Layer 8 of a small transformer language model trained on English Wikipedia (16 layers, counted from 0, width 128).
Take only the direct path to the model's output, skipping the later layers: a vector added to the residual stream pushes a token's score in proportion to its dot product with that token's output vector.

Output vectors of the tokens that the questions are about. A number n stands for n times 0.016.
" rock": -12 27 -13 -35 -31 3 -29 2 -11 -17 31 12 11 -8 -5 -1 9 9 -3 7 -11 20 -14 -22 -28 -4 -7 -7 24 22 22 -7 24 -15 38 9 6 -8 -11 36 -3 14 -11 -29 1 -40 15 2 3 6 45 14 -3 33 29 -21 -26 -34 -3 6 -21 4 11 0 -23 -2 14 -17 -31 8 -13 9 10 6 -19 9 -8 -3 13 -14 1 13 1 -8 -31 -6 19 12 -2 -48 -17 5 15 18 5 -9 29 2 15 4 17 7 3 -16 12 7 22 16 13 -34 -5 -25 -11 12 -16 21 44 -19 18 5 -7 7 9 21 19 -8 22 28
" Island": -53 25 -30 13 -21 2 9 -21 31 -9 30 -3 5 10 17 4 -6 13 18 -14 5 26 -4 -3 -15 -13 -1 -10 -9 -15 29 -33 -14 2 -38 -1 -32 10 -1 19 27 -4 31 -27 10 4 16 20 -20 -11 44 16 24 21 21 1 11 -20 2 36 -17 -5 26 -1 -5 -2 4 -24 -10 -9 -13 21 -2 -10 16 10 -5 17 -3 -24 2 6 20 33 -19 -6 5 -11 7 -24 12 -30 5 15 -12 1 -3 13 -32 -17 30 28 10 -35 4 17 24 23 -8 -11 25 -22 10 10 14 -3 23 -26 0 -27 16 5 32 10 33 7 27 13
"ferred": 5 -10 7 -30 -6 9 -47 -4 -38 12 -29 12 -14 19 1 16 -9 -1 20 22 -30 27 19 -7 -31 11 -2 17 0 -14 -18 1 10 4 -34 14 -3 -5 -28 -3 -19 -21 -21 -15 29 13 20 53 5 48 39 -17 -9 32 4 -37 -12 -9 -16 -3 -21 10 30 16 -26 -22 22 -34 -9 3 -29 -18 7 0 -8 2 -21 -29 -30 19 0 3 2 -9 11 2 -10 20 30 -17 3 35 22 3 -26 -20 -1 67 -3 19 37 -15 4 -20 -34 -6 -7 2 -29 -27 40 29 -29 -25 -5 18 -2 -7 26 -11 -25 -3 -18 -30 -16 38 14 6
"ness": 3 -9 -1 -35 -17 -19 23 -32 -19 -70 35 -26 13 34 12 41 33 -24 12 13 -61 -10 -32 10 28 1 -11 -27 20 15 36 -5 3 3 23 12 -46 -3 19 15 4 -97 -54 -21 16 4 -17 28 21 20 21 17 -3 7 23 36 -38 16 3 23 -29 -35 10 -1 -17 -15 2 17 3 -6 -31 12 2 19 47 8 14 10 14 -54 5 -10 -3 -5 19 3 -65 1 -3 -38 10 -22 -37 -26 8 -4 59 -23 11 24 22 -26 -23 10 14 -5 -28 31 36 0 22 20 -18 35 18 21 7 27 22 -54 -10 -17 -20 48 60 23 -12 10
" various": -22 12 -13 -5 8 -13 1 3 -3 -13 0 23 -17 -6 -21 -5 10 6 4 -5 12 -4 -8 -23 -31 4 -24 6 -3 3 -6 3 -3 -22 -16 -21 -6 -18 -7 11 13 -34 -10 -15 1 -37 -3 5 1 -13 28 -3 -15 7 2 -14 -9 -14 -15 -19 6 -29 -5 -2 -21 -13 30 23 -35 5 2 -2 7 10 5 14 -24 -21 0 6 5 -29 14 3 33 -18 -6 -12 10 -26 -11 -26 -6 3 18 -21 -13 3 4 -1 7 13 -13 -39 -7 -5 29 -4 21 -29 -7 0 15 11 -15 21 7 11 -3 4 4 -7 -10 -3 3 0 14 29
"rote": 12 35 18 -6 -1 22 -2 -23 -47 2 14 19 13 -10 -28 11 -20 -72 3 1 26 -26 45 -19 -9 10 47 23 30 49 -3 0 -36 14 -15 32 -48 -21 9 11 -13 -14 -31 -19 41 -37 -3 22 -32 39 29 21 -25 31 -25 -27 14 -7 -15 -1 29 0 -4 7 -9 -33 -19 -26 -11 30 -7 12 4 31 28 4 -4 -5 -17 12 27 -14 37 -1 -14 -27 -21 6 45 -25 20 17 -21 47 -3 -16 -1 32 -28 14 26 -25 -45 6 -5 20 64 -17 3 -32 -13 -30 24 -5 -5 11 19 33 10 -15 44 -13 13 14 -10 -8 9 43
"av": -24 8 -3 21 26 19 15 -30 3 15 17 5 25 4 -14 -1 16 0 3 -15 29 12 3 11 25 20 -13 -4 10 8 14 9 25 14 -16 -6 -5 5 -29 -17 -17 -27 43 15 21 21 -24 -4 -26 -8 -11 20 15 21 26 11 -16 10 -2 4 -5 15 14 3 19 30 7 -6 -46 21 2 3 -3 19 37 -4 7 2 25 7 -29 -42 -21 5 35 26 9 -19 20 11 -3 2 -8 3 -11 23 -18 -4 -17 34 16 -17 13 23 13 -2 3 5 -1 -2 -8 25 15 11 -30 -4 -17 -5 11 18 -18 -3 -9 -19 28 20 -14 -11
" vict": -46 -5 3 -2 -14 -7 -10 -9 4 23 -1 18 15 7 -14 1 -21 -13 -1 -17 -34 32 -27 -19 16 5 -27 10 -12 -21 16 11 -3 -8 24 9 -3 -1 -13 -12 13 -14 0 -19 1 -9 -25 14 -9 -16 -1 10 -18 2 6 5 1 -11 -5 -14 -27 -4 -23 1 -15 -12 -20 34 15 -54 9 -30 39 -10 -9 18 -7 -3 -1 8 -7 -3 -19 -5 -3 5 -34 15 -1 -3 28 27 -10 19 -5 37 -2 7 -7 0 8 26 2 17 -38 29 7 -20 15 -9 -16 1 -44 29 1 15 -1 -18 -13 -10 15 -12 26 -15 8 8 20 25
"ited": -18 25 -5 -8 -35 58 -15 -1 -41 16 18 11 -7 22 -40 -44 -18 -5 -6 10 -46 10 12 -22 -54 35 -21 1 5 -9 -12 -32 10 37 -17 10 11 11 5 7 13 -15 -8 -8 8 22 -45 0 -3 14 16 14 25 23 36 -43 -26 2 -12 19 -58 -35 28 19 2 19 -1 39 -9 2 -17 -2 29 10 -4 3 -6 -23 -44 16 -24 -7 20 11 34 23 15 12 11 -63 -5 46 -2 16 16 -31 11 -42 -5 48 -13 22 -28 -13 -2 -46 -8 -6 -6 -17 8 -14 -1 -2 25 9 -18 -8 62 -20 6 -21 3 -24 -37 -15 3 12
" if": 11 6 -13 6 -1 10 -4 -3 -7 7 -13 -16 21 -3 -3 14 31 -11 6 23 -25 19 0 -4 4 -23 -15 -14 14 16 -13 16 -18 -14 16 -31 -20 -6 21 16 27 18 -12 -9 1 -13 -37 -5 -30 16 42 -20 -27 6 5 -41 -13 -1 -6 1 -2 -48 8 -2 -35 -8 -5 -8 34 -50 -7 -35 1 8 20 9 -16 -16 9 -23 20 -1 -1 13 -9 30 -21 -8 5 -23 11 -13 16 -23 26 30 -31 -3 -7 -27 2 0 -12 -28 -30 -2 -28 -11 36 -1 2 14 -1 26 -11 12 27 -13 -7 4 40 -15 31 -7 -2 25 8 6
"rist": -54 -21 13 -11 0 43 25 -5 -43 -21 27 16 9 10 19 9 -41 -36 16 20 20 -13 4 -23 -26 19 -53 10 27 23 6 31 13 31 21 3 3 -11 -18 18 -15 -24 11 -10 23 -36 -13 6 10 14 67 -29 -9 15 -37 10 -11 -34 4 -2 2 -26 -34 12 7 -14 14 -10 -47 -28 31 9 -2 38 45 -2 -6 -28 32 24 -5 -12 -24 14 -14 -14 -8 -5 -7 32 4 11 -9 -29 18 0 -14 30 -9 -16 3 29 -11 4 -10 39 42 8 22 -6 23 -19 -4 47 1 8 -15 -14 7 -3 50 -53 16 -24 24 9 -3 27

Output weights of attention head 3. The head adds the sum of these rows, row i times number i of z. A number n stands for n times 0.0051.
o0: -47 6 -19 17 11 5 1 -4 -21 -4 -19 25 -23 -17 42 -17 -45 -3 -8 -12 -7 -31 -17 -6 1 -6 -50 7 -2 -19 12 29 18 22 38 33 27 -37 -6 1 19 15 -20 -15 -35 32 0 -1 -9 -37 -14 -30 44 -13 36 -53 -13 -21 41 -40 -14 49 20 10 28 -6 -23 21 -5 -2 10 28 -40 -15 0 8 -36 15 -3 -10 15 21 30 -7 67 -18 0 31 -47 34 -44 -33 18 11 -28 22 -32 15 0 57 -14 4 -5 8 15 -29 37 22 13 -23 -11 -7 -6 -4 -6 -4 27 7 15 -35 14 -23 7 -30 -7 -2 -24 -33
o1: 21 -14 -21 -28 -5 46 -16 5 14 7 -9 -29 -15 16 -7 -4 -31 -17 -24 20 -71 8 -26 -31 -3 15 38 4 8 4 44 5 -18 -36 26 12 -32 28 -29 16 -87 8 -18 29 -27 20 -8 18 6 -6 2 7 -16 -21 -23 45 -26 -10 -18 1 10 4 -23 -28 -11 -15 52 4 -31 -60 -3 5 -5 32 63 21 3 -35 21 39 -34 -4 7 32 -19 20 32 -4 50 -1 -22 1 23 -33 14 -7 -22 19 10 8 -13 -37 -28 -32 -33 -1 7 8 22 15 -20 48 -2 -18 -37 -23 -3 -22 18 67 -18 -16 -56 -65 -3 -14 -35 68
o2: -10 3 -7 -42 -5 -25 18 -5 -1 -22 -36 -7 13 27 -24 18 -7 -5 -22 40 -27 32 -11 29 22 36 -9 10 -26 11 16 -1 14 -9 18 -5 38 -2 9 -36 -22 57 17 14 45 -32 9 -32 -42 16 25 -9 -17 25 19 -10 -2 -39 6 24 24 11 32 -17 -15 13 36 -25 -34 14 11 5 17 -29 -12 15 26 9 54 -9 -14 6 0 33 13 -12 -22 12 -1 -41 -9 -14 37 13 -53 7 42 -24 36 1 13 5 -28 26 7 -14 41 -16 -19 -30 -2 -26 -26 -7 55 -12 23 6 18 12 4 29 10 7 18 -3 3 4
o3: -15 -11 -32 -8 7 -12 6 13 10 8 3 -30 -41 3 -4 -10 -11 24 10 -20 51 -1 14 -35 6 -27 -43 -21 -19 -52 -37 19 39 -45 8 -29 27 -13 -14 67 5 -3 16 36 -31 0 36 11 -30 -35 13 8 20 -24 -12 20 -16 -27 28 6 -14 11 -46 26 -13 -9 20 -32 2 14 49 -31 -2 -17 1 -16 -13 -3 17 28 27 -15 18 10 7 14 -4 -11 -26 -10 20 -19 -40 4 5 46 -2 -11 12 -17 52 3 26 17 -29 -14 10 13 21 34 -10 -9 42 -24 32 12 -57 -9 29 27 -9 16 24 16 11 -38 -52 0
o4: -16 5 -1 33 46 -70 25 -27 21 -26 -39 -14 20 -5 26 -27 13 -20 22 -45 -1 -14 -12 14 38 -2 -7 -26 0 -7 20 7 -6 32 -41 25 17 21 -19 -19 33 10 -9 -3 -37 -9 47 -6 4 -1 7 -10 -28 22 20 35 18 -11 20 44 60 6 -34 -59 57 -4 -16 -8 -6 -5 1 39 -41 -1 59 3 2 42 37 5 52 12 -17 -4 20 -13 24 -18 4 17 -36 -20 25 15 -6 -41 -42 25 -28 -12 -22 16 -8 -31 -29 12 -21 -8 -22 20 -4 32 27 27 -18 -5 5 -8 -3 -5 -67 1 24 10 38 -11 -2 -8
o5: -17 -10 28 4 -12 -42 37 5 -17 2 -9 19 1 -19 35 -4 -6 -23 9 -9 0 -2 -6 -15 -5 -24 -46 -20 -14 3 -3 -25 8 13 -44 -25 23 -5 0 -6 20 -26 12 6 -2 -28 -40 16 -63 -5 -9 -6 23 -43 -15 15 -9 5 52 18 17 13 -13 -21 6 -18 -6 27 -6 -19 23 42 -32 2 61 34 6 25 -22 -9 -57 20 38 -20 5 -3 -2 -27 -1 17 21 -8 -24 46 3 0 -41 -44 11 5 -38 -3 40 36 2 7 -5 18 19 -53 9 -25 26 8 -4 7 3 8 14 30 -32 -3 10 17 -4 10 16 24
o6: -5 -23 37 -48 -9 -58 -18 -23 -24 15 44 -7 -2 15 12 52 5 33 -90 11 -52 51 -6 -6 28 -27 5 2 34 34 27 -27 -8 27 -16 26 -18 20 39 12 9 -6 5 -16 -8 -18 -7 -17 10 6 -3 22 8 19 -2 20 -19 -30 -35 21 15 21 12 -3 30 15 -18 -37 22 -13 -5 -9 -53 9 -15 -19 -3 36 23 -4 -20 16 -21 -17 44 24 -20 29 7 -9 -39 -29 -5 -2 3 67 -29 33 -2 -2 29 -4 12 37 -7 58 14 -14 22 -8 -13 12 -12 16 -28 -24 0 33 -12 1 -8 -6 -8 15 1 -17 -7 -16
o7: 9 41 -12 -21 -18 0 17 18 -18 -6 24 21 -33 -2 64 -27 18 13 -2 -25 -24 -6 11 2 -22 -19 -11 5 39 8 31 30 40 -9 -12 -11 5 -49 -14 15 -17 27 -17 -2 -36 -42 -38 12 29 13 21 -36 28 6 2 3 -1 -27 -59 9 65 14 -38 14 -29 -4 -9 -22 -10 -14 28 -33 -14 7 -1 -19 4 -8 -3 25 -43 17 -45 -16 38 -24 8 -25 -12 -1 3 -8 24 21 -25 -4 9 16 16 -16 -16 17 2 19 38 41 25 2 41 5 1 -32 -5 -41 -9 49 -31 -13 1 -3 -1 20 24 10 46 4 -32 41
o8: 29 -9 -38 -25 4 -18 8 -6 -14 -17 45 -19 33 -33 14 -52 -17 2 40 -22 -8 13 1 53 -37 44 -16 -25 12 -12 -11 -12 26 -3 26 -47 27 10 20 18 -33 -9 -37 31 50 -3 42 9 -12 2 -29 -11 15 -29 16 -9 19 3 -64 -60 9 -30 -6 11 20 16 17 2 1 -17 54 0 -1 -19 -5 -16 12 -4 -2 4 7 -4 -14 3 -21 15 13 32 5 12 33 -2 -39 -44 -26 -6 -39 38 -6 -16 -19 -15 -24 4 -2 -64 12 0 -55 7 -4 -13 23 13 -2 27 5 37 0 -6 2 -23 50 28 28 -20 -27 -50
o9: 5 15 -35 28 44 29 -10 16 -16 27 27 18 -26 33 -16 14 -34 -15 -17 -17 23 17 44 46 10 20 -13 -11 -12 0 23 3 -53 -21 -5 48 36 4 6 -11 10 -24 9 -36 -5 8 19 30 -7 19 1 3 -24 -34 -25 -14 29 24 -29 3 11 38 -30 -13 -11 -31 -10 22 -2 -14 -14 -18 -24 -32 55 20 24 9 -32 39 -22 -49 5 0 8 37 43 13 -23 -32 6 0 -7 9 -16 -2 13 13 -7 -2 -26 -23 -39 -12 15 39 -19 -33 24 -13 24 -42 -43 1 -21 -9 31 25 -10 22 46 -7 -43 5 16 39 4 62
o10: 3 13 13 -50 -18 21 -46 65 -7 1 11 -5 5 -40 44 7 -1 -13 6 4 -29 16 28 -52 -32 12 -32 -23 -12 21 0 -3 8 -1 2 0 19 -16 8 -11 6 -16 -12 37 44 -5 -15 29 -8 44 -6 25 -3 35 -60 -33 -19 31 -22 -21 31 48 -22 46 -11 -5 6 -8 -42 -4 -45 -13 27 -7 -34 14 -5 -18 -37 43 18 -25 -20 -26 45 7 -48 11 -3 -17 -2 43 8 -20 18 9 -4 19 8 33 -3 -12 43 41 -20 -28 -24 -46 -3 -24 10 1 4 21 16 -2 -12 19 -31 -7 -5 -26 44 19 -40 -13 15 2
o11: -14 -18 47 39 -13 8 -18 34 33 -4 15 1 -33 4 22 -5 6 -2 -26 -25 53 36 -26 1 15 -41 29 -27 24 11 5 12 3 -13 33 -43 -11 23 6 -1 41 -21 -5 -12 14 18 -8 -35 12 20 -34 -5 17 -51 8 -6 -1 54 53 0 20 0 -31 -32 18 -11 5 -38 -15 18 -40 17 -28 17 28 -4 -20 -31 35 0 10 2 -34 32 -6 28 16 -20 -7 -3 -7 -1 1 -64 3 11 5 -9 33 -41 -6 -21 -1 30 -20 -30 -29 -1 22 -38 -11 18 -11 -9 22 -40 -10 13 31 -33 6 -11 -2 35 19 26 6 -17
o12: -52 -26 21 -21 -33 8 27 -2 -21 17 4 34 -5 10 -21 -32 0 -30 -10 22 -53 -4 16 0 -46 -31 -42 -6 6 25 16 22 -8 -26 14 14 1 34 39 26 -22 -23 -62 5 -6 2 5 31 6 11 20 45 -50 24 19 -6 -3 10 -65 -9 5 -56 12 13 -4 10 -8 0 -11 53 -27 -16 38 -40 33 11 6 2 -33 40 10 7 -15 6 39 -40 -57 -15 -12 -19 6 19 -50 14 3 0 -32 1 23 5 -3 4 16 4 25 -7 7 -5 21 -67 39 -8 -41 -4 19 -19 44 32 -5 27 -4 21 -9 -5 12 -24 -12 26
o13: 43 42 11 5 -4 -2 0 -54 11 -16 -18 -39 -15 -9 4 36 12 22 -27 -3 35 -14 2 -3 31 -10 -39 -28 -6 -6 -3 20 -5 29 -34 16 15 31 7 30 -20 -12 53 24 44 -4 -20 14 -39 23 -39 30 42 28 -25 -16 -13 -28 3 -4 -6 7 33 0 20 25 -5 -11 -28 67 -2 35 -4 -3 9 22 1 -49 -7 -22 -28 11 -18 -28 -7 -52 52 -23 5 0 19 12 10 44 -7 15 -16 4 49 22 -4 -34 11 -17 -25 2 -11 39 -19 -1 44 -5 -27 1 -38 -9 -16 31 -10 -10 -10 4 -3 -32 14 25 21 -13
o14: -24 15 4 6 -25 19 6 -26 -19 -27 9 0 18 -37 -13 -49 -16 17 -1 -2 48 60 -20 42 2 -15 19 -17 -30 -12 0 4 22 11 11 27 59 9 9 -48 30 8 -6 18 29 13 34 37 -10 -27 32 -5 -4 -28 -27 8 -29 -47 -14 -17 -38 14 14 8 23 3 -17 -20 44 17 -5 26 -51 -2 24 26 10 -5 6 -12 -3 -37 8 -6 42 -27 9 -17 -10 -43 5 20 -15 -7 -26 3 39 19 -49 -13 -32 9 16 -15 28 -4 10 0 -64 40 11 -7 -68 -13 21 -15 13 -64 5 8 1 -44 2 -19 -9 48 -32 -10
o15: 19 -20 30 55 32 26 -16 -11 14 -37 -21 16 -2 -1 17 -13 -22 -13 -9 15 -14 1 2 12 -10 12 -16 -46 29 -55 -14 31 15 4 -2 15 5 47 -14 35 35 15 27 -22 26 -14 9 -28 7 -30 27 5 -12 -23 -13 -1 30 12 7 34 -14 17 59 -1 12 -21 0 -16 35 32 14 15 2 -22 0 7 -20 24 -20 55 -2 2 -32 -4 46 -30 32 29 39 6 -44 -5 36 -8 71 -47 -52 0 -18 28 23 -2 23 -20 3 38 17 21 13 1 -3 -19 -12 -27 0 13 -14 -30 19 -8 20 -17 8 -29 -20 -32 2 26
o16: 39 20 6 -8 13 2 -1 -8 9 27 8 42 8 1 2 -23 16 -7 -10 -5 -9 -8 26 -39 -29 20 -5 -2 36 3 30 25 27 7 30 -8 -37 12 8 34 -2 -46 5 71 15 -52 41 -11 -9 -15 -13 11 -16 -19 -10 -39 13 19 25 -7 19 -4 -34 15 -25 -4 -37 11 -45 -14 -8 -10 7 -45 -9 43 -18 16 -2 -31 6 0 17 -22 -10 -17 3 -6 -4 -43 -19 -1 -16 -22 12 47 -7 -13 -14 7 38 1 38 -19 -6 39 49 -17 48 20 -19 14 -21 8 -20 4 -12 -33 13 -9 -38 39 26 -1 -13 -40 27 34
o17: -2 -15 -34 35 1 50 -35 3 -15 16 -3 15 -2 21 -2 39 -7 41 -31 -28 27 15 21 39 11 13 -25 -44 26 25 8 -15 -35 -26 -10 -45 -26 17 -14 -60 17 12 23 17 5 -23 -3 8 -37 -26 -2 -30 41 14 -25 4 10 -15 -49 14 -12 15 -46 35 22 -1 1 29 -18 21 -11 -15 -27 24 52 -13 -3 -14 22 36 68 -16 -3 -21 13 13 20 1 37 -26 9 7 -1 -23 37 -1 -39 -36 21 48 -10 -27 0 -1 23 17 -9 -19 23 3 -31 39 30 18 54 22 -13 36 -12 -9 6 19 0 21 -24 24 -19 -5
o18: -19 -25 -5 -33 7 34 10 1 4 13 -29 12 1 51 0 38 -11 -2 4 -13 38 -17 -36 8 -10 -16 -9 -1 46 1 -21 -18 -23 -20 4 11 -2 10 37 -13 44 -7 -10 25 -3 -28 -44 -13 -13 24 -22 8 9 -16 -8 -18 53 6 -2 43 46 -10 -69 17 -17 35 -49 -23 -7 -7 5 -1 5 -12 -30 20 16 -4 25 -15 -17 3 -14 14 -3 -52 -32 29 30 -16 -19 -42 55 -18 7 -22 21 -5 38 -13 1 8 -22 -7 -4 -14 11 33 2 27 2 7 -21 -10 -31 52 -25 -11 17 -12 14 39 -49 -4 21 -32 9 23
o19: 15 14 13 14 19 -37 -20 -41 -53 -6 42 -21 15 20 3 -5 -13 -16 -23 7 -48 2 25 17 18 15 7 1 12 10 -44 37 -5 -22 -19 -29 5 -22 -15 -16 5 13 -21 -12 -10 32 6 10 21 6 -37 -26 -77 -3 34 -14 -30 -7 3 10 40 4 31 60 8 -7 -25 -17 15 -7 -17 -19 -26 19 -24 37 23 -31 7 -5 6 -20 14 -24 -11 15 12 -6 -13 39 6 19 -24 3 26 -17 -22 -19 -9 26 3 4 19 -13 -22 -47 12 11 -5 -7 24 30 -34 -9 3 -7 -5 -9 30 11 10 27 54 8 20 19 64 -29
o20: -13 14 -6 -15 62 -7 -42 31 -26 -21 -63 43 -4 7 23 8 -21 9 7 -46 10 53 20 2 5 -36 -15 -24 33 -14 -7 -8 -36 -15 4 -14 0 -9 38 20 -46 -4 14 27 8 22 -35 0 10 -31 -11 0 -4 54 -20 -11 -1 -14 25 -8 17 -4 -23 -37 -9 -4 12 -39 7 0 -17 26 21 -14 -29 24 -14 13 -3 3 7 -1 -52 -16 -19 32 42 -3 13 -18 -20 1 -15 3 -14 -23 -39 -3 29 -3 -16 -14 -59 18 15 -3 0 23 -30 -33 45 5 4 -21 -23 -20 -2 -49 2 28 -26 -29 -11 29 -20 -20 -16 52
o21: -42 -68 5 -9 18 -14 18 12 -3 6 -19 -6 11 13 -21 -6 5 8 31 31 2 23 0 -42 -18 -36 17 2 -3 -12 19 3 -37 13 -25 -29 -27 -37 8 -31 -32 24 14 -4 -25 -25 -20 9 -12 17 25 3 19 -19 -16 -52 -9 1 4 2 -13 -59 -26 -24 -1 46 12 -7 35 16 3 -40 -19 17 50 -17 -33 -20 -10 47 12 -26 12 -10 -10 34 22 7 30 7 32 14 19 -12 22 -1 -34 3 -41 -34 27 33 -9 5 -12 -6 -70 7 21 12 -10 50 -18 60 -9 26 -22 6 2 -31 10 -37 2 -5 26 -25 6 7
o22: 22 34 -38 2 20 17 4 -4 65 4 -31 12 -24 4 19 4 31 6 -24 64 -19 46 -26 -19 40 -5 -17 29 5 -20 24 -2 -21 21 15 -41 -2 -5 36 -14 11 -22 -22 23 -17 -5 -9 38 21 5 -9 2 -32 9 28 11 23 14 -37 -22 20 19 -5 6 8 30 -3 10 18 20 -12 5 40 16 -58 -13 -18 12 -9 24 -26 36 -1 -32 18 20 19 -47 48 -34 -1 -3 -4 46 27 3 31 -7 -30 22 24 27 9 -7 5 -9 -10 24 -8 -19 -14 -13 1 38 6 -25 -11 -15 16 -30 19 2 7 0 -21 -10 -29 -33
o23: -2 -12 31 33 15 -7 -17 -49 14 0 -6 -7 3 34 -3 -21 5 4 9 -29 44 -10 -31 -3 9 -55 -2 -2 -13 6 49 -25 12 8 43 -32 1 25 -11 15 -54 37 7 3 -28 -3 27 4 -2 4 -7 47 -22 -9 -42 53 12 10 -4 15 -11 18 2 -11 -31 42 25 10 -16 -29 -52 12 -23 -48 11 -4 25 -17 10 20 -22 -13 -58 1 14 -31 27 56 -17 -35 1 -22 3 19 12 6 -13 59 15 4 -1 4 -44 7 -9 5 20 -6 -3 36 -13 -19 -26 6 -20 -36 40 -20 -3 -16 32 18 -1 -3 -25 -19 -53 12
o24: 25 8 -12 12 2 55 -31 33 -5 37 73 -5 18 -10 -7 8 52 -11 2 28 -5 -17 7 -46 14 -24 3 -48 -28 43 -6 42 -19 -40 12 -20 24 10 -16 2 -40 1 -15 -19 2 -3 -28 -31 7 20 12 -30 -16 2 -12 -1 15 -8 10 -10 6 -41 -10 22 21 29 14 10 15 -3 -16 22 35 7 26 -23 -51 -5 15 -13 -27 0 32 -21 -2 -41 -24 4 16 10 2 -15 -29 -13 49 24 -19 11 11 -3 -11 -59 -20 13 10 -17 32 8 27 -19 15 42 -30 -1 -42 -2 13 -30 -7 -6 34 -44 -37 -37 -19 -1 17 -8
o25: 26 9 0 -44 34 8 23 31 37 25 5 20 -39 -14 -13 7 1 6 4 -31 29 -12 -72 -28 9 -12 9 12 -40 30 4 -32 -30 38 1 -13 0 33 -9 -41 19 43 -7 37 -23 32 -19 -26 -8 -9 3 14 13 -31 -31 7 23 -14 -4 36 -5 1 -23 -15 -34 0 2 55 34 -16 5 7 -16 2 21 -5 5 17 -2 -29 14 -16 24 21 -11 46 -16 28 58 3 -23 -37 19 2 -23 -19 -24 5 -41 -35 27 -9 21 12 6 -9 15 -7 -47 5 -15 29 5 5 43 47 -57 -34 -14 -41 -8 -31 27 -19 -14 -12 19 11
o26: -24 54 27 -49 16 20 -16 -16 -1 47 -5 64 -24 55 -37 30 -23 -10 3 -20 -15 37 23 -14 4 -11 -2 51 1 -51 -8 -23 -14 -3 19 -10 23 -4 0 -53 8 -3 -1 -13 -18 -62 -2 -2 31 -16 6 -16 -21 19 -32 -3 -28 0 -5 37 6 -14 20 15 -17 15 48 -1 -39 -1 25 -45 18 30 -28 -45 0 -9 -26 2 -20 6 -28 -10 -16 -5 -10 -21 -20 -10 12 33 7 -47 -9 -22 -7 4 8 24 -19 -12 -35 -28 10 -61 41 -38 34 -40 -26 51 47 -26 -16 53 -7 20 -34 3 -48 -24 -26 -17 -5 19 43 13
o27: -12 13 -29 -9 13 10 -10 -11 21 19 -28 -9 32 5 -9 -5 -10 -30 15 38 -3 -6 -9 24 29 -17 -18 14 -18 -18 -11 -12 13 -3 35 -12 47 -11 11 10 32 19 -31 -5 -48 22 -33 35 16 -26 19 26 -17 12 2 11 44 -17 9 -43 6 36 -3 -8 -4 40 -17 34 10 -23 -66 -15 3 -16 50 8 11 11 18 9 -22 -10 7 -10 -45 -6 -9 -12 11 -24 -16 36 -4 -49 53 14 -12 -28 -8 -11 -20 39 12 -41 -1 -12 40 -28 -7 26 -31 5 -11 37 -19 -19 2 24 -3 15 2 28 2 6 0 -22 4 9
o28: -1 24 -22 -16 34 -27 -4 -15 -16 24 -36 -23 -22 -18 16 -34 6 25 -3 1 24 17 -24 -13 12 15 -1 43 35 -24 -9 15 37 2 -2 -24 -6 7 13 -48 -7 -48 19 8 -29 -15 11 -27 0 12 42 -27 -34 17 -32 -7 -19 6 -16 -4 2 -17 19 -49 -29 -14 12 -11 -14 -30 -6 -9 36 0 -15 7 28 -14 -25 65 44 -8 -25 -12 -4 25 18 37 -20 -25 -22 1 -7 28 19 -11 -27 -8 8 -10 -30 19 24 20 -37 18 14 -6 5 -5 0 17 7 -15 -6 -28 5 -2 24 -11 7 38 -51 -24 -43 10 -4 35
o29: 18 32 -31 -13 7 -11 -30 26 -16 -8 61 9 -4 20 37 36 24 29 60 9 -24 23 10 -28 11 -19 29 -28 -10 3 11 6 -57 -4 3 9 1 -18 45 -28 41 -35 -25 -25 -14 8 -19 -27 18 16 2 -6 -25 1 -6 13 2 -18 42 5 4 -36 -38 -8 -25 14 32 -3 -34 -16 -20 -23 -11 -23 -16 -30 -22 19 -5 17 -42 14 -13 23 26 -8 -10 6 7 -2 7 30 29 11 -34 -3 -43 0 35 24 -20 26 -16 -5 -5 11 -3 31 21 -11 -30 -11 20 -12 45 -10 -40 -2 3 3 5 9 -5 -3 26 -42 -13 42
o30: 30 -18 -46 9 -9 3 4 -18 -9 34 -17 -4 -22 17 43 -14 36 -7 -3 -11 46 -50 11 -18 54 -17 -17 35 -45 34 -8 -14 -9 -9 -19 -2 9 13 -22 34 -16 -35 -31 37 7 -67 42 -44 40 -35 3 -22 -1 -8 16 21 -33 -6 42 7 -18 53 37 14 43 23 43 -17 47 43 2 15 -16 17 -31 21 33 -22 -15 -46 -6 40 5 -6 26 0 47 -11 2 -13 0 -59 6 -1 10 -16 5 -2 -52 18 -5 16 -12 6 6 -10 -33 -19 -5 23 22 24 -7 0 22 -66 -31 -11 4 12 -10 -1 7 14 3 20 -15 -50
o31: 50 -16 15 -6 -26 26 2 -13 2 19 -63 39 -54 20 -1 -38 0 94 32 -16 14 14 1 18 -6 -7 -9 -15 -22 -8 26 -23 -39 -20 17 17 4 -26 -10 3 41 -3 16 22 -14 -26 -9 10 -15 8 30 -42 29 4 47 -50 -27 13 -5 45 -31 -22 2 8 -22 39 -17 -36 -3 -15 -16 -53 14 -30 18 -9 -34 -37 4 0 4 -7 -23 -38 -43 18 -21 23 -43 -58 49 4 -11 10 69 24 3 -28 -6 -45 5 39 -10 -19 -8 14 14 8 -42 -37 -19 -28 8 9 13 32 -5 43 -14 -26 11 -9 15 19 -17 24 -43 -23

Each question shows a token from some text and the vector z that the head gathered there. A number n stands for n times 0.057.

"1": 0 0 -7 11 5 10 3 5 11 1 0 -6 6 10 -12 6 -3 -1 -10 -4 -7 -1 6 -15 5 0 -2 12 4 8 -10 5
Which of these tokens does it push up most? " various"

" to": 0 5 -10 -6 6 -2 -19 -14 11 -3 -21 -8 -8 1 5 1 -4 -1 -10 6 -2 -8 9 8 -1 22 3 4 4 -8 13 -7
Pushed down most: " rock"

" ": -20 3 -7 31 7 26 6 22 -3 -10 8 11 13 31 14 -16 24 22 -1 -16 15 -7 1 18 15 8 8 -15 2 -2 7 2
Which of these tokens does it push up most? "av"

" a": -5 9 -11 14 -22 8 -27 3 0 -8 7 -16 12 -14 -4 6 16 4 14 -11 18 -14 16 -1 5 -10 9 2 8 5 3 9
Which three tokens does it push up most, strongest first? "ited", " various", " rock"

" comp": -25 4 -8 -2 -11 11 -2 7 1 -14 13 4 5 -21 -14 -8 15 9 10 -1 -17 11 2 4 -1 15 8 -5 13 12 -18 5
Which two tokens does it push up most, strongest first? " if", " vict"

" New": -6 29 5 -17 17 15 7 -34 -1 6 -16 -14 -36 22 25 11 -19 33 -26 -4 -5 -21 7 -8 0 27 -28 9 0 -3 46 -9
Which of these tokens does it push up most? "av"

" all": -9 2 -4 -10 19 7 2 -9 -5 6 -12 16 16 -15 -12 -17 -43 7 -22 -8 -16 18 -19 13 -10 0 2 11 2 -8 -15 0
Pushed down most: " rock"

"rop": 6 -42 9 -17 17 14 -17 24 -6 -16 -24 3 -17 -44 -4 -38 24 -26 5 -17 21 2 50 -13 -45 11 35 30 33 40 -17 18
Which of these tokens does it push up most? " vict"